Layer 3 of a small transformer language model trained on English Wikipedia (8 layers, counted from 0, width 128).
A neuron's activation on a vector x is ReLU(weights . x + bias), where the dot is the dot product.

Input weights of the MLP neurons that the questions are about. A number n stands for n times 0.023.
n19 (bias -0.110): -4 19 -29 22 18 -25 -3 7 -6 -5 6 25 -1 -18 28 41 23 20 1 27 11 6 6 -24 -16 0 -24 20 -7 -15 -10 -1 -16 12 -17 4 -2 9 13 -33 -5 -22 9 -23 7 4 -13 14 -2 15 18 3 -28 -26 5 -14 -2 -15 6 1 -3 -11 4 -3 -2 16 -28 -34 -3 -5 -21 -19 -24 15 0 25 6 5 -8 5 31 13 -5 32 20 27 -5 8 19 -25 1 21 43 11 -15 -17 24 31 -13 5 19 -22 -13 2 -4 2 -22 -40 22 -3 9 -14 16 -1 -3 -3 -15 20 -34 0 7 -2 -7 2 -11 5 -10 21
n70 (bias -0.157): -29 14 -12 -12 -19 -16 11 31 -13 -14 -1 19 35 18 17 -10 7 -10 -53 -10 -2 -12 -11 19 34 -8 11 49 11 -2 23 5 -1 -13 12 5 39 1 -6 20 -7 -36 -10 3 11 21 -3 -5 17 -12 28 -7 -15 0 4 7 29 30 -6 3 -23 -12 39 -19 14 9 -13 -15 29 16 -6 25 9 21 -3 -30 1 -4 2 17 -21 -21 0 -21 -9 -14 43 5 11 35 1 12 15 -24 38 9 1 32 28 -5 1 5 -2 -14 -44 -7 -16 3 -22 -7 5 -7 6 33 -10 -34 24 -21 26 15 -20 8 -19 35 6 -5 -39 1
n74 (bias -0.230): -63 -6 17 24 -25 -13 35 15 -6 -11 -9 9 19 -14 -5 16 -16 34 3 8 21 17 -31 -16 -21 -17 8 -6 6 -48 -42 -13 60 -4 8 -46 -14 -18 4 6 -20 -30 -15 11 -35 -14 33 -12 18 12 -25 -2 30 7 -20 -7 46 6 -11 70 -3 -13 18 6 10 17 -6 -22 -11 25 0 14 38 29 14 -11 -1 19 -28 6 -43 6 -37 31 33 18 6 44 22 -4 10 23 23 -33 36 3 0 2 15 5 21 3 -11 16 -3 8 -28 -13 2 -6 -14 -32 76 -4 -10 -16 3 -16 -9 -30 -22 37 -2 26 -48 55 -26 19
n120 (bias -0.163): 7 39 12 10 5 -13 17 21 -7 -10 -24 12 -29 0 -27 21 -3 6 14 -45 -14 24 -8 -2 6 9 -5 -31 -19 -12 16 6 -37 2 15 5 -37 -5 5 16 18 35 -13 20 24 -2 1 -21 13 2 -18 4 20 16 3 -26 10 -45 15 33 10 27 14 -31 -1 -10 -21 4 33 -1 6 -15 11 -19 -24 -21 23 13 39 1 26 -9 -15 -24 2 12 -18 7 -20 12 17 -9 12 27 1 -1 -5 -4 -24 -19 -13 5 -25 -23 -6 16 -28 -10 29 42 -24 8 0 -4 -11 29 6 10 9 -17 3 -4 10 -6 10 6 2 5
n137 (bias -0.113): 33 9 -32 89 9 8 -26 -42 -25 -15 -2 -10 4 -32 17 3 28 -1 -1 7 -2 3 -15 6 -12 14 -6 -22 8 -2 -5 14 27 -28 -7 -4 -37 -43 23 27 -10 -34 7 -21 7 -22 25 -4 1 1 -11 -23 -37 13 -4 10 11 2 -32 9 18 18 20 -2 33 5 41 9 4 39 -32 5 6 -1 39 10 -19 1 -20 -3 -9 -10 1 37 38 -2 7 36 18 7 16 -3 46 -50 -7 -11 16 -2 12 39 1 24 -6 33 -16 -6 -13 14 -7 24 -11 4 5 -32 -5 13 0 2 -6 1 12 -11 22 -8 -24 -5 -13 -4
n144 (bias -0.053): 3 23 23 23 33 7 -1 -2 -11 9 -7 -30 -2 20 -22 21 25 -8 -10 -21 9 -28 -8 -7 -4 -17 -7 1 -36 -6 11 -30 -8 -9 -1 23 -1 7 -8 -9 11 -5 -1 16 17 -11 -4 -1 -6 9 -8 -23 -24 11 8 -12 6 11 6 25 37 9 -3 -3 13 41 -19 -10 -24 25 -7 -29 -3 -15 -12 13 -8 9 -6 -14 8 -5 -3 5 -19 7 21 19 -2 -11 -12 12 17 -23 22 -26 26 13 -53 23 5 -28 -8 2 -13 -15 -11 19 12 -21 19 -7 16 -1 14 -17 4 -31 -11 2 -8 -3 -7 39 37 -20 -1 4
n253 (bias -0.168): -1 -25 24 -40 -13 -44 15 -51 -4 11 -26 -4 24 13 59 -22 12 -2 -23 14 2 -24 15 36 19 2 20 -4 1 14 14 -8 -14 -8 24 5 19 -1 2 53 -2 31 1 23 -11 -11 -33 1 21 16 7 -13 11 -2 -16 5 -5 8 -28 -12 9 -17 7 -29 25 6 21 16 33 3 18 -1 12 34 7 10 -2 13 16 1 20 6 15 25 6 33 -21 -12 8 23 31 2 -17 -12 7 -21 -37 9 18 19 -9 -1 5 25 16 4 27 -2 -13 20 -33 1 2 -4 5 14 30 32 -22 -21 -10 -19 -17 -1 -19 43 11 -4
n266 (bias -0.071): -8 -41 38 21 17 46 47 -14 -6 5 54 -3 18 -3 -51 40 5 -16 10 5 -11 37 8 -8 -1 -32 2 -17 -11 2 -9 10 6 19 16 3 -14 10 2 19 -15 -3 19 16 -29 8 -33 4 -8 -42 29 -5 1 -27 -5 -17 -3 -7 -24 -2 -7 1 27 11 23 -6 -30 -12 -9 -19 13 -70 43 6 0 5 18 -38 7 7 2 -35 -12 -7 14 68 31 -6 -5 -9 6 -23 6 -37 5 3 4 12 -8 7 -26 -35 11 6 4 -19 6 24 -21 -7 2 7 -37 2 50 -19 6 -1 7 30 -9 -12 15 3 33 14 -12 -2
n268 (bias -0.248): 8 -22 15 26 -13 27 -33 4 9 1 -34 -12 2 -14 -13 -13 7 48 -46 -20 -34 9 -8 43 -35 -18 48 7 -16 -20 -15 -37 45 14 38 15 29 -7 -16 7 -18 -24 28 -29 -36 7 -8 32 32 -11 -22 -6 20 5 23 3 56 -13 8 46 17 31 -32 -2 7 22 -11 23 21 20 -39 -15 9 46 19 13 -6 -4 -29 28 -23 -34 -34 33 1 15 -4 50 -1 2 -9 -19 -36 -24 -32 -4 4 1 30 -4 15 -24 0 -14 -11 35 -33 5 -39 -38 -31 -32 38 -2 -32 1 -21 25 14 20 19 12 34 33 9 -1 13 16
n269 (bias -0.097): -9 28 16 34 4 -6 -38 9 -1 -19 15 2 20 2 40 6 28 -2 -10 -2 -6 -12 -10 -10 2 -5 -8 7 -17 13 3 12 -7 -41 14 23 -4 -26 39 -2 -9 8 -22 32 14 6 -22 -11 12 -6 -11 6 -39 -14 -22 19 -2 15 -21 -20 -8 -21 -24 29 -1 41 -3 2 2 20 -26 -5 16 3 12 23 13 -8 -9 10 6 -15 -34 15 -14 4 -29 -2 13 -7 -15 -14 -11 -14 6 4 -1 21 7 4 4 13 -6 -16 -17 10 -20 -1 1 -2 -13 -47 -8 27 -20 44 3 15 -5 9 -13 -8 -4 -15 14 32 12 -41
n276 (bias -0.167): 12 -1 32 -8 14 -24 -4 12 -19 2 -12 -6 -13 23 -2 -31 6 0 12 -43 -16 -2 -12 -17 -13 4 26 45 -36 -11 -15 1 29 -23 2 -11 -14 -42 16 39 0 13 21 -2 4 -16 -24 -9 2 -6 13 29 0 0 14 18 -15 3 32 12 11 2 10 2 14 32 0 0 8 -21 -25 4 -20 17 9 21 -22 -14 5 4 1 -13 -23 4 14 1 -1 -20 13 -14 7 3 -21 -17 -5 -8 -12 -2 12 5 17 9 -14 6 14 21 -11 29 6 -5 32 13 -10 5 5 1 -21 25 24 -27 14 -33 -6 -11 -14 13 10 -26
n290 (bias -0.134): 4 -15 3 65 -2 -1 -17 -7 9 21 7 15 -9 -27 0 -3 17 -6 13 -7 -4 16 -3 15 -21 -8 -15 -21 -5 -49 -9 -7 -14 -4 -2 -16 -7 -4 -2 41 -5 -22 -14 9 10 14 -7 30 10 2 -10 2 15 -17 13 -13 37 39 3 -3 15 -16 18 -3 -10 16 38 -12 -2 10 -15 -32 -12 8 -11 24 -15 -9 -2 6 3 13 29 13 22 -9 1 13 -1 9 15 -10 24 17 -33 -3 0 4 -10 15 -5 -3 1 -4 11 0 -43 6 -2 -13 15 -15 -7 -29 -9 -7 -11 10 -36 20 17 16 41 -4 -11 -30 12 3
n302 (bias -0.090): 27 -4 -10 -29 21 3 26 -68 -2 5 -6 26 -1 9 -4 4 -27 -5 -4 32 0 12 -1 -15 -22 -35 -34 32 12 -15 17 19 -18 -18 -1 -41 -42 -8 5 -23 14 5 16 -29 1 16 7 1 5 14 10 -16 5 23 -7 14 7 -20 15 13 -24 4 -15 -1 -23 -2 18 10 -6 -47 31 18 -1 -3 -11 -39 -7 12 -15 19 15 -2 -21 -14 3 47 3 20 1 -31 -46 9 25 21 -13 -7 -8 42 34 -45 25 -30 8 -41 -23 23 -15 -16 -60 -5 21 7 36 10 -29 36 29 7 -8 26 21 -36 -30 15 9 -17 15 22
n321 (bias -0.121): -10 47 5 6 20 12 -12 -35 -19 4 8 -3 10 6 15 13 -15 -3 1 -10 -27 10 -15 12 3 8 -16 -24 7 -8 -15 -15 7 -24 15 3 -21 -14 0 4 2 -21 -25 -38 35 -19 22 -43 -1 23 21 -26 -33 10 -31 -16 -21 19 28 12 -11 1 19 7 -3 26 12 -15 6 -10 -6 -6 -21 -23 18 23 13 18 52 39 -17 -22 1 18 21 -54 -3 -11 -28 54 37 -7 0 -33 67 9 24 56 5 -24 -31 -3 39 -3 13 28 -23 5 -10 1 42 -39 -19 6 20 -16 -4 -8 4 9 13 -24 15 -20 10 -15 -15 14
n332 (bias -0.177): -14 28 32 -12 2 10 -3 15 -31 13 -17 14 21 4 32 23 -9 8 1 17 -32 24 27 19 -23 1 -6 30 8 8 -13 -8 -23 -7 -28 28 94 23 6 -5 1 37 -14 25 26 16 -32 1 23 -8 1 5 7 20 29 8 5 -10 48 55 -17 -31 -10 59 -20 30 19 3 -29 16 21 27 8 14 6 -19 -10 38 16 -13 -14 31 4 40 24 -16 -26 -9 9 12 23 -19 -4 -28 24 2 -55 48 -16 9 -14 30 27 57 22 -9 21 25 2 14 -10 -27 -14 -32 -24 9 7 -4 3 -22 15 13 -1 1 11 4 -21 -23
n365 (bias -0.107): -5 -11 17 41 -4 -21 15 -25 9 10 -15 0 -2 -41 22 33 3 15 1 31 9 22 9 10 -23 -2 -18 32 -24 9 -21 -6 -9 -1 15 -21 -11 -9 31 29 9 -8 0 -2 14 17 30 8 6 5 -1 -15 -34 0 8 13 18 21 -16 -39 -32 -19 1 2 37 0 -14 15 -3 8 -15 -14 25 16 -14 2 -24 -15 -13 3 -23 -9 -1 14 -3 -12 -3 14 -13 19 7 -2 5 -22 2 -11 13 -14 -37 -48 -8 -10 18 7 -4 -7 6 0 -15 14 31 29 22 35 -5 -19 8 -11 -17 -31 -6 28 19 -14 -17 -24 -3 1
n392 (bias -0.093): -27 -5 19 -17 -10 -17 4 -25 -20 -4 2 19 -12 -1 -40 6 7 -16 21 -37 26 26 -8 -14 -7 -14 -26 48 -19 5 10 -24 -8 27 -8 8 -18 -33 -2 -1 37 1 16 -29 9 -4 30 12 10 -22 2 -1 35 7 27 7 13 12 -9 15 56 4 -5 -24 -5 -26 2 -31 -15 -42 6 -16 5 46 -20 5 -21 -6 0 36 -43 3 -15 -26 19 -32 3 -13 -7 18 -43 -8 5 17 44 2 -26 45 40 12 27 5 -21 7 14 49 7 15 5 30 23 2 24 -21 4 -14 8 38 24 40 -22 32 26 22 30 -3 -1 -27
n408 (bias -0.144): -24 48 -3 -18 -2 -31 4 10 -19 2 -3 5 10 3 55 -18 28 34 -18 34 -6 -5 -4 15 32 -4 3 33 32 -20 -12 -11 -2 -37 10 -32 -4 8 6 12 3 -12 -3 -38 -1 -19 36 6 10 -4 -2 -14 -9 -6 9 20 14 8 1 -6 -28 -5 6 3 13 -14 -14 10 -8 -5 -44 -25 20 -4 30 -22 -15 -1 -22 30 26 29 40 24 13 -1 6 -8 15 -12 4 5 -25 -15 -34 9 23 58 -9 -17 45 -18 14 56 2 -23 -41 -21 -25 -26 26 25 -2 7 1 -30 -16 7 17 2 3 40 -5 22 -5 -9 6 22
n412 (bias -0.166): -1 2 -19 21 -1 -1 -17 -15 8 -11 28 10 -8 -8 50 3 26 -12 -14 18 10 23 4 29 -13 28 -4 23 3 15 -2 15 41 22 -9 12 24 -12 -5 9 -17 -26 -29 18 4 19 6 -11 -20 -32 -1 -26 -33 14 0 3 -5 36 -43 -3 16 -34 14 -4 13 -4 31 -12 3 -3 -29 -9 12 23 34 18 15 -2 -12 7 -27 12 23 13 24 28 -7 -3 17 13 10 13 13 -34 21 16 38 2 -12 53 27 27 -17 35 1 11 11 2 6 25 -19 28 3 -29 1 4 -22 57 -19 5 20 -36 -4 -14 -31 1 -15 -19
n445 (bias -0.155): 9 22 -31 -11 16 -7 -17 -7 14 -37 43 8 -24 -3 -6 -19 3 -21 -27 12 16 -3 14 9 55 13 -20 28 20 -19 37 23 0 8 13 14 30 9 0 14 1 4 2 26 -23 56 -12 -9 4 -18 -9 -9 -7 25 -10 23 -13 -6 -15 -30 -1 -25 23 -2 18 13 -12 7 5 -11 -20 6 -17 4 -9 22 6 21 6 19 5 4 3 12 25 32 -2 -21 9 2 19 -17 4 -6 20 0 24 -11 -25 8 31 26 12 -7 0 -7 12 -16 -11 0 -3 20 -4 -19 -2 -6 -9 0 -13 -13 -30 -12 -26 -8 -16 -1 3 -23
n469 (bias -0.129): -12 38 6 6 27 -4 32 24 1 22 19 -25 -2 19 14 13 -6 -10 -25 -16 0 -7 -11 -11 37 -20 -3 -10 -2 13 -46 15 -13 29 23 -12 -6 24 -1 31 10 -23 9 8 -42 45 15 -1 3 4 19 -5 33 17 -8 17 -30 8 3 -11 -4 2 -16 -5 -10 25 -8 -10 -10 -26 -14 -11 -7 -29 -2 -17 2 1 -2 29 19 16 25 16 3 25 14 15 -18 5 8 -4 11 24 -11 -11 17 -29 -9 12 -16 -2 20 -18 24 -6 2 -20 -29 3 -22 12 0 30 -16 -20 -7 -2 -61 -3 -39 -28 -5 10 -4 15 -3 -7
n472 (bias -0.129): 5 30 7 -11 -1 10 -15 -17 -25 -2 -30 41 -14 2 1 11 9 -54 -30 -21 -3 3 -1 -5 -16 -17 -2 -7 -5 40 -14 30 13 -4 3 -7 -3 -33 -14 27 2 10 5 7 0 15 -1 -10 18 0 19 2 -9 20 0 3 -9 -16 3 6 -13 20 -21 21 -12 0 4 0 4 -15 -13 25 11 17 -6 -15 -9 -9 6 -3 -2 -25 14 6 5 -10 6 11 1 -1 5 -24 33 6 15 16 19 2 4 6 -18 -8 -4 -9 1 23 8 0 5 5 15 3 -20 9 -9 -1 -12 46 6 3 4 -6 -17 0 9 7 -36 6
n487 (bias -0.115): -21 25 7 40 13 -7 -24 -35 1 27 -26 0 20 20 78 14 -42 4 9 21 -30 -17 -12 -28 -8 12 45 15 22 4 3 -18 1 -2 20 -33 2 1 5 -41 7 -6 14 13 -3 13 -5 -4 6 23 -20 -7 -2 -9 -9 -34 -19 4 18 -9 7 -7 -5 11 13 -3 11 1 -19 23 -31 -30 -29 25 -1 7 -5 1 0 6 -17 -4 4 4 -1 20 -9 -1 25 -13 18 -25 -17 39 -11 17 -22 38 1 -46 18 10 0 15 7 39 -28 12 -7 -5 -30 -4 -7 -50 1 28 13 15 16 -17 26 -3 18 29 17 14 -42 7

Each question shows a token from some text and the vector x that enters the MLP there. A number n stands for n times 0.059.

"s": -12 -9 -24 15 23 17 -12 46 19 -22 -3 -10 -29 10 -18 -25 14 60 3 13 19 -7 -5 -59 9 -9 0 -18 -11 22 9 0 -7 4 -3 25 -7 13 -16 -1 -31 -20 -26 23 24 -24 4 -4 10 -1 -2 -15 -20 -27 -15 5 -35 4 14 -3 -18 -51 1 -35 19 -13 26 39 2 14 10 20 27 4 -19 22 9 -32 0 -28 -6 9 17 -4 -4 -8 10 -9 20 6 -10 2 -12 -11 19 47 -12 -28 8 -19 -5 27 -12 0 15 -15 18 -44 8 1 0 16 11 10 -35 -20 6 -2 20 5 13 -17 3 -13 2 -11 -11 15
The most active neuron and its activation: n412, at about 3.5

" of": 9 -22 8 13 12 8 -6 28 23 0 -2 -12 -24 -7 -18 0 5 29 17 17 7 1 -5 -16 -11 -5 -9 -9 10 0 -5 -27 -1 17 -3 13 -2 3 6 8 -56 1 1 10 9 3 -5 -2 -5 -2 3 -29 -17 -40 -35 27 -15 -6 15 -8 -12 -47 0 -15 -1 -5 22 17 2 13 24 12 14 3 -39 11 6 11 -16 -6 -6 17 38 -1 -10 -27 15 -26 21 -23 -8 -6 3 8 19 44 -9 -30 20 -27 -11 11 -16 7 40 -14 17 -41 26 -8 -1 17 -9 0 -18 -37 9 -9 7 -3 3 -11 -4 -5 6 -29 6 21
The most active neuron and its activation: n365, at about 4

" participate": -10 -20 -11 9 33 14 -10 30 14 -4 9 -12 -8 11 -8 -14 -1 9 26 24 13 -24 -12 -62 -8 0 -5 -8 -13 36 14 8 -3 8 21 22 -22 11 -18 -5 -46 -14 -14 15 21 -11 -2 29 5 7 -12 -14 -15 -43 -49 14 3 -2 29 -14 8 -21 4 -18 -9 -15 23 41 9 14 3 10 -1 9 -5 28 -2 -40 -4 -39 -5 42 17 -3 -22 -21 2 -14 17 -11 -7 13 14 -13 15 37 -24 -18 35 -15 3 -25 -33 7 48 -14 21 -44 8 -30 -21 -1 -19 11 -24 -5 6 4 14 15 18 -4 3 -19 -10 -19 19 15
The three highest activations, in order: n269, n19, n290

" for": 3 0 -14 8 6 21 -18 42 14 0 -10 -19 -5 20 -25 4 8 13 0 4 6 -4 -2 -38 4 6 -3 -10 5 18 18 -12 1 1 9 20 -1 1 -3 1 -35 -21 0 14 2 5 -4 47 -7 -8 0 -31 -13 -33 -32 33 -9 -13 23 -26 -16 -56 8 -14 -13 -9 17 25 1 2 13 15 6 11 -34 9 6 -4 -17 -1 -8 18 21 0 -20 -28 29 -22 11 8 -18 -11 7 0 16 49 -31 -15 27 -16 -4 6 -7 5 47 -22 10 -46 28 -12 -15 20 -7 -6 -10 -14 9 -17 4 6 -1 -3 3 0 -12 -15 11 37
The two highest activations, in order: n70, n445

"ving": 1 -8 -22 14 26 9 -12 34 7 -4 -7 -19 -18 9 -9 -9 16 51 1 0 -6 -8 -10 -78 0 1 1 -12 16 13 37 -10 8 12 4 17 -34 -10 -16 -8 -27 -15 -17 46 9 -14 -16 27 12 4 -13 -10 -1 -53 -32 8 -48 5 18 -11 -5 -33 -2 -30 0 -10 8 59 12 1 22 6 -3 1 -28 20 -4 -14 -4 -11 -6 5 28 -20 -10 -18 9 -15 25 26 -1 1 2 -23 16 6 -4 -40 13 -18 -25 -14 -15 10 23 6 16 -20 48 -2 -23 15 -2 0 -33 -1 22 -6 13 4 11 -2 -6 -16 19 -14 6 24
The two highest activations, in order: n120, n487

" the": -10 -14 -15 7 17 4 -16 32 14 5 -7 -16 -13 5 -18 -28 -3 11 6 6 -3 -11 -22 -34 -8 -15 5 -14 14 14 15 -21 -7 3 5 29 -7 2 -23 -6 -30 -7 -16 10 1 -24 2 23 26 -11 -2 -14 9 -16 -15 11 -17 4 8 -27 -23 -87 5 -17 5 -15 18 36 11 6 13 19 9 3 -17 18 8 -15 2 -15 1 31 49 15 -15 -16 19 -17 0 4 -6 1 2 0 18 20 8 -12 34 -4 3 10 -24 2 29 -18 6 -44 19 -23 -4 11 -2 5 -27 -36 13 4 8 9 12 -19 8 -3 22 -2 3 45
The most active neuron and its activation: n70, at about 2.1

" from": 1 -27 -14 9 3 17 -10 23 16 21 -7 -12 -18 24 -11 -2 -1 7 -14 22 6 -7 -8 -35 4 9 -8 -12 0 10 1 -20 -7 8 -6 32 -3 14 -10 8 -50 -23 7 22 17 -1 9 29 18 -2 2 -23 -10 -34 -31 32 -20 -13 14 2 -31 -46 3 -10 -7 -12 4 3 12 -7 -5 6 25 8 -40 22 4 12 -7 -17 5 16 23 -7 -12 -35 15 -12 -1 12 -19 -21 0 6 19 29 -12 -33 38 -17 4 19 -33 -4 41 -11 14 -42 16 -15 -15 16 -1 7 -29 -21 5 -7 20 5 9 -22 -1 0 5 0 16 25
The most active neuron and its activation: n70, at about 1.4

" Or": -6 7 2 10 -6 28 -14 40 26 -18 -14 -15 -6 -1 -19 -27 17 -10 -3 14 9 -8 -26 -25 -15 -14 -5 -14 14 20 25 3 -6 20 -10 22 -7 -8 3 13 -37 -5 -5 14 5 -43 3 30 19 -10 1 -23 1 -34 -26 -1 -42 -3 19 -3 -26 -42 -21 -23 16 -27 19 81 11 2 14 25 21 19 -30 33 0 4 -23 -15 4 3 32 6 9 -36 25 -10 11 8 -6 25 0 -5 16 40 -5 -43 7 -2 -6 15 -42 5 17 -13 10 -32 41 -11 -7 15 -2 -15 -27 -17 8 -2 22 -4 11 -27 -4 -23 10 -16 7 25
The three highest activations, in order: n412, n472, n137

" (": -15 -15 -17 13 15 -1 -10 16 24 -6 -9 -11 -27 21 -55 0 21 10 -3 12 5 8 -16 -22 -11 -22 9 -13 -6 33 22 -18 -24 28 4 35 -2 9 -15 -12 -32 -17 0 -2 -8 -21 2 18 11 -11 -6 -16 -10 -33 -30 23 -5 9 11 -17 -18 -22 -8 -29 4 -9 20 15 2 5 12 31 15 -3 -8 14 10 -3 0 -8 -4 43 20 -13 -7 -29 23 -20 4 -2 -20 8 -3 0 18 17 5 -20 13 -9 -2 39 -28 11 25 -12 40 -35 -19 6 3 14 1 -11 -35 -19 3 -8 10 5 19 -29 5 -9 12 -17 7 19
The most active neuron and its activation: n392, at about 1.5

" match": -13 3 5 8 24 11 -3 14 7 -40 3 -13 2 20 -19 9 -1 32 16 27 12 -26 -4 -33 0 -11 12 3 -15 14 7 15 -17 -4 3 25 -15 -7 -8 -20 -55 -24 -11 -2 -1 -17 -23 7 -7 3 -4 -15 -24 -43 -7 5 -43 -11 31 -7 -15 -40 6 -42 -2 4 16 42 9 5 14 13 1 3 -18 30 23 -33 -29 -43 -18 15 20 6 -20 -13 17 -12 43 -7 -7 7 14 12 15 53 0 -19 36 -24 6 4 -25 -4 42 0 26 -40 15 -14 1 11 -2 -4 -41 -21 15 -8 13 15 22 8 -7 6 -1 -5 9 22
The most active neuron and its activation: n19, at about 5.3

" Ke": 2 -6 -6 11 8 32 10 29 23 3 -14 -9 -10 -14 -30 -2 6 11 17 -25 -2 4 -26 -48 -8 -11 3 1 -1 32 17 -11 -8 7 -4 9 -15 5 -27 1 -32 2 2 30 19 -60 -9 28 27 8 -17 -14 -11 -22 -34 5 -26 10 35 -8 -23 -21 0 -27 -8 -5 46 66 -15 3 19 12 15 -8 -16 11 -2 -4 -11 -22 -5 22 27 -9 -22 -48 18 -12 4 3 -13 -10 -8 -24 16 37 0 -27 16 3 -7 7 -48 6 38 -21 11 -35 26 -28 -14 15 -12 14 -25 -8 7 14 27 12 23 -23 1 -24 -1 1 11 24
Which neuron lights up most? n276

" last": -2 -22 12 11 18 21 -12 15 19 -3 -4 -15 1 15 -24 -4 -18 26 29 8 11 -25 -9 -50 -9 -6 -9 -19 6 25 3 -7 -22 8 0 19 -16 -11 -23 -15 -66 15 -14 12 -3 -21 -16 16 11 9 -6 -6 -24 -16 -12 8 -2 4 22 -11 -17 -38 4 -20 -3 -14 19 52 15 4 14 -13 14 4 -25 33 -9 -2 -12 16 -11 20 25 -10 -24 -9 -6 -13 34 1 -6 5 13 7 16 35 -18 7 51 -4 1 -15 -23 6 44 -8 15 -61 23 -32 -3 2 -19 -15 -40 -3 7 11 -3 2 22 8 0 -7 7 -12 1 15
The three highest activations, in order: n487, n290, n269

",": -14 -12 -18 8 33 15 -11 38 1 -24 1 -13 -9 20 -18 -6 21 6 14 9 7 7 -7 -37 7 -2 10 -17 9 8 25 -10 -15 13 -2 12 3 -5 -28 -15 -38 -25 -8 19 8 -18 2 15 4 17 -16 -18 -14 -18 -17 40 -27 15 17 6 -16 -49 -11 -26 6 -22 11 38 7 -5 13 6 12 1 -19 2 16 -11 -20 -17 7 25 35 5 -8 -34 -2 -22 21 1 -22 -6 -1 -5 17 46 -7 -22 9 -13 17 11 -28 8 16 -15 4 -35 -16 -24 4 25 7 -1 -39 -18 5 -11 12 8 19 -4 -4 -15 9 -11 8 37
The most active neuron and its activation: n408, at about 4.4

"e": -3 -23 -5 5 31 20 -9 45 14 -15 -20 -4 -24 16 -26 -22 -1 64 5 -10 17 12 1 -50 21 1 -4 -12 -1 17 16 -12 -12 15 0 8 -5 -9 -28 -17 -35 -3 -15 11 20 -29 -1 16 17 6 -21 -18 -11 -35 -12 7 -21 1 32 6 -16 -31 3 -55 16 9 8 53 -2 1 18 6 -3 9 -16 11 6 -22 11 -25 -10 20 14 -10 -18 -13 23 -14 9 17 -12 -8 1 12 18 45 -7 -53 15 -11 -12 0 -23 1 25 -8 18 -53 35 0 -25 18 -11 15 -33 -24 6 5 7 8 2 -11 5 -12 2 -21 10 41
Which neuron lights up most? n120

"=": 1 -7 -3 11 26 12 -7 17 21 3 -23 -20 -12 19 -38 -7 -8 10 16 -17 6 13 -25 -35 -23 -2 -8 -4 -4 8 10 -12 -12 4 34 17 -4 -2 -11 -4 -45 -22 -7 8 1 -16 7 5 22 17 -10 -35 -12 -28 -35 10 -11 2 22 4 -4 -39 12 -5 18 -21 22 13 4 -6 13 16 2 -13 -14 22 2 -12 11 -12 -19 24 41 2 -12 -33 5 -20 -4 8 -19 11 5 -14 20 32 6 -19 28 -11 -32 15 -21 2 25 -10 20 -35 20 -22 8 17 -8 7 -28 -26 7 -2 10 6 17 -11 -5 -15 16 -15 8 57
Which neuron lights up most? n321

"ism": -15 -32 -14 11 45 16 -18 38 -2 15 2 -21 -16 -5 -15 -1 5 43 17 36 2 -6 2 -47 0 -6 -15 -8 7 10 5 -13 -7 22 15 17 -9 -14 -3 3 -38 -22 -16 9 10 -44 6 17 29 -4 -16 -12 -16 -24 -14 2 -23 -2 3 3 -17 -33 -5 -51 25 -16 29 45 -6 6 14 26 10 7 -27 21 0 -23 -6 -47 -12 10 20 1 -4 -12 8 5 28 -7 -2 3 1 -25 16 43 7 -14 -2 -21 3 17 2 1 52 -6 26 -57 20 -17 -9 2 -6 -1 -34 -21 10 4 14 3 24 -22 3 -10 -4 -29 9 47
Which neuron lights up most? n365

"ness": -10 -32 -11 13 20 1 -13 39 3 -14 -2 -18 -19 -2 -7 -10 1 34 13 23 -2 -11 6 -49 3 5 -9 -11 -3 11 12 -8 -15 15 10 13 -18 -3 -23 -13 -42 -23 -14 3 20 -28 11 28 21 -6 -21 -27 -25 -60 -19 14 -13 -5 1 11 -24 -48 3 -32 30 -10 31 66 1 6 4 11 22 7 -9 39 -9 -19 -23 -37 0 13 21 11 -5 -7 16 3 8 -2 -9 -7 14 -16 15 27 5 -30 19 -18 -2 8 -16 -6 50 -5 7 -45 19 1 0 20 2 -14 -37 -23 29 3 24 5 21 -15 8 8 -4 -22 14 30
The two highest activations, in order: n137, n365

" Tal": 2 -6 -16 10 24 33 -13 34 21 -13 -1 -22 -16 -4 -13 -15 -14 7 25 -12 21 -15 -34 -31 -6 5 -11 -23 -3 19 25 3 -23 12 20 19 -14 -29 -25 1 -33 -21 -15 1 6 -42 -2 29 -1 -14 -10 -9 -10 -27 -24 6 -22 0 9 -16 -14 -27 -3 -37 22 -14 32 82 7 21 18 24 19 4 -17 22 12 -1 -41 -30 2 13 33 18 1 -7 20 -8 9 7 -7 -11 0 -9 14 36 -19 -45 10 -15 -13 -2 -34 -1 49 -10 27 -24 27 -10 6 24 -11 -1 -36 -21 -4 7 35 2 26 -18 2 -8 -1 -8 32 27
Which neuron lights up most? n137

" to": -8 -2 -17 15 9 14 -18 27 16 -3 -8 -18 -11 25 -5 5 -5 11 5 20 -15 -15 -2 -41 -10 -16 -18 -21 12 9 5 -6 -14 12 -12 23 12 12 -7 -5 -36 10 -1 9 13 -5 -9 18 5 -13 -6 -21 -8 -23 -9 35 -6 -8 22 -1 4 -58 14 -12 -13 5 36 20 8 22 13 21 8 -1 -25 21 -21 -6 -16 -3 -12 34 23 9 -14 -42 7 -14 21 -6 -18 -22 4 -8 16 31 -13 -3 15 -15 -16 20 -29 13 34 -12 9 -47 20 -19 -7 12 -10 -3 -40 -32 17 9 7 0 5 -2 0 -13 13 -5 11 15
Which neuron lights up most? n332

" League": -10 -14 -6 11 33 12 -12 27 -13 -22 -15 -33 10 23 -3 -5 8 28 6 30 29 -8 -16 -49 6 -14 6 -9 -7 35 -6 7 -17 0 -1 28 8 -2 -12 -17 -51 -18 -13 -1 5 -23 -21 -22 -8 -3 -4 -13 -16 -22 -30 5 -11 -7 35 -17 -18 -32 -4 -40 15 16 36 45 5 10 7 27 9 -1 -27 14 0 -17 -13 -37 -16 13 19 -2 -11 -13 20 -15 35 -2 -2 -4 -7 0 15 66 -10 -23 16 -6 2 6 -31 7 41 -12 27 -53 34 -16 -6 14 -5 -7 -23 -10 27 1 8 10 22 -10 3 4 16 -15 1 17
The two highest activations, in order: n487, n269

"19": -11 -18 -6 12 -1 -12 -8 30 31 -7 -5 -14 -6 17 -26 -13 11 18 -12 2 33 -17 -19 -21 -13 -9 2 -13 10 14 18 1 6 18 11 24 -28 -1 -46 -23 -10 -19 4 3 -12 -11 -5 31 16 2 -17 -9 -22 -21 -18 14 -11 -26 18 -2 -3 -38 -20 -25 8 -20 24 22 3 -19 19 24 14 -6 -45 -11 -12 -20 -6 -4 -16 34 33 -1 -12 -30 8 -6 18 -4 0 19 9 -1 18 19 -6 -26 40 -12 -9 10 -9 13 30 -2 18 -35 -7 -25 13 6 7 -16 -20 -17 13 16 22 4 10 -16 7 -16 26 -25 17 43
The two highest activations, in order: n392, n302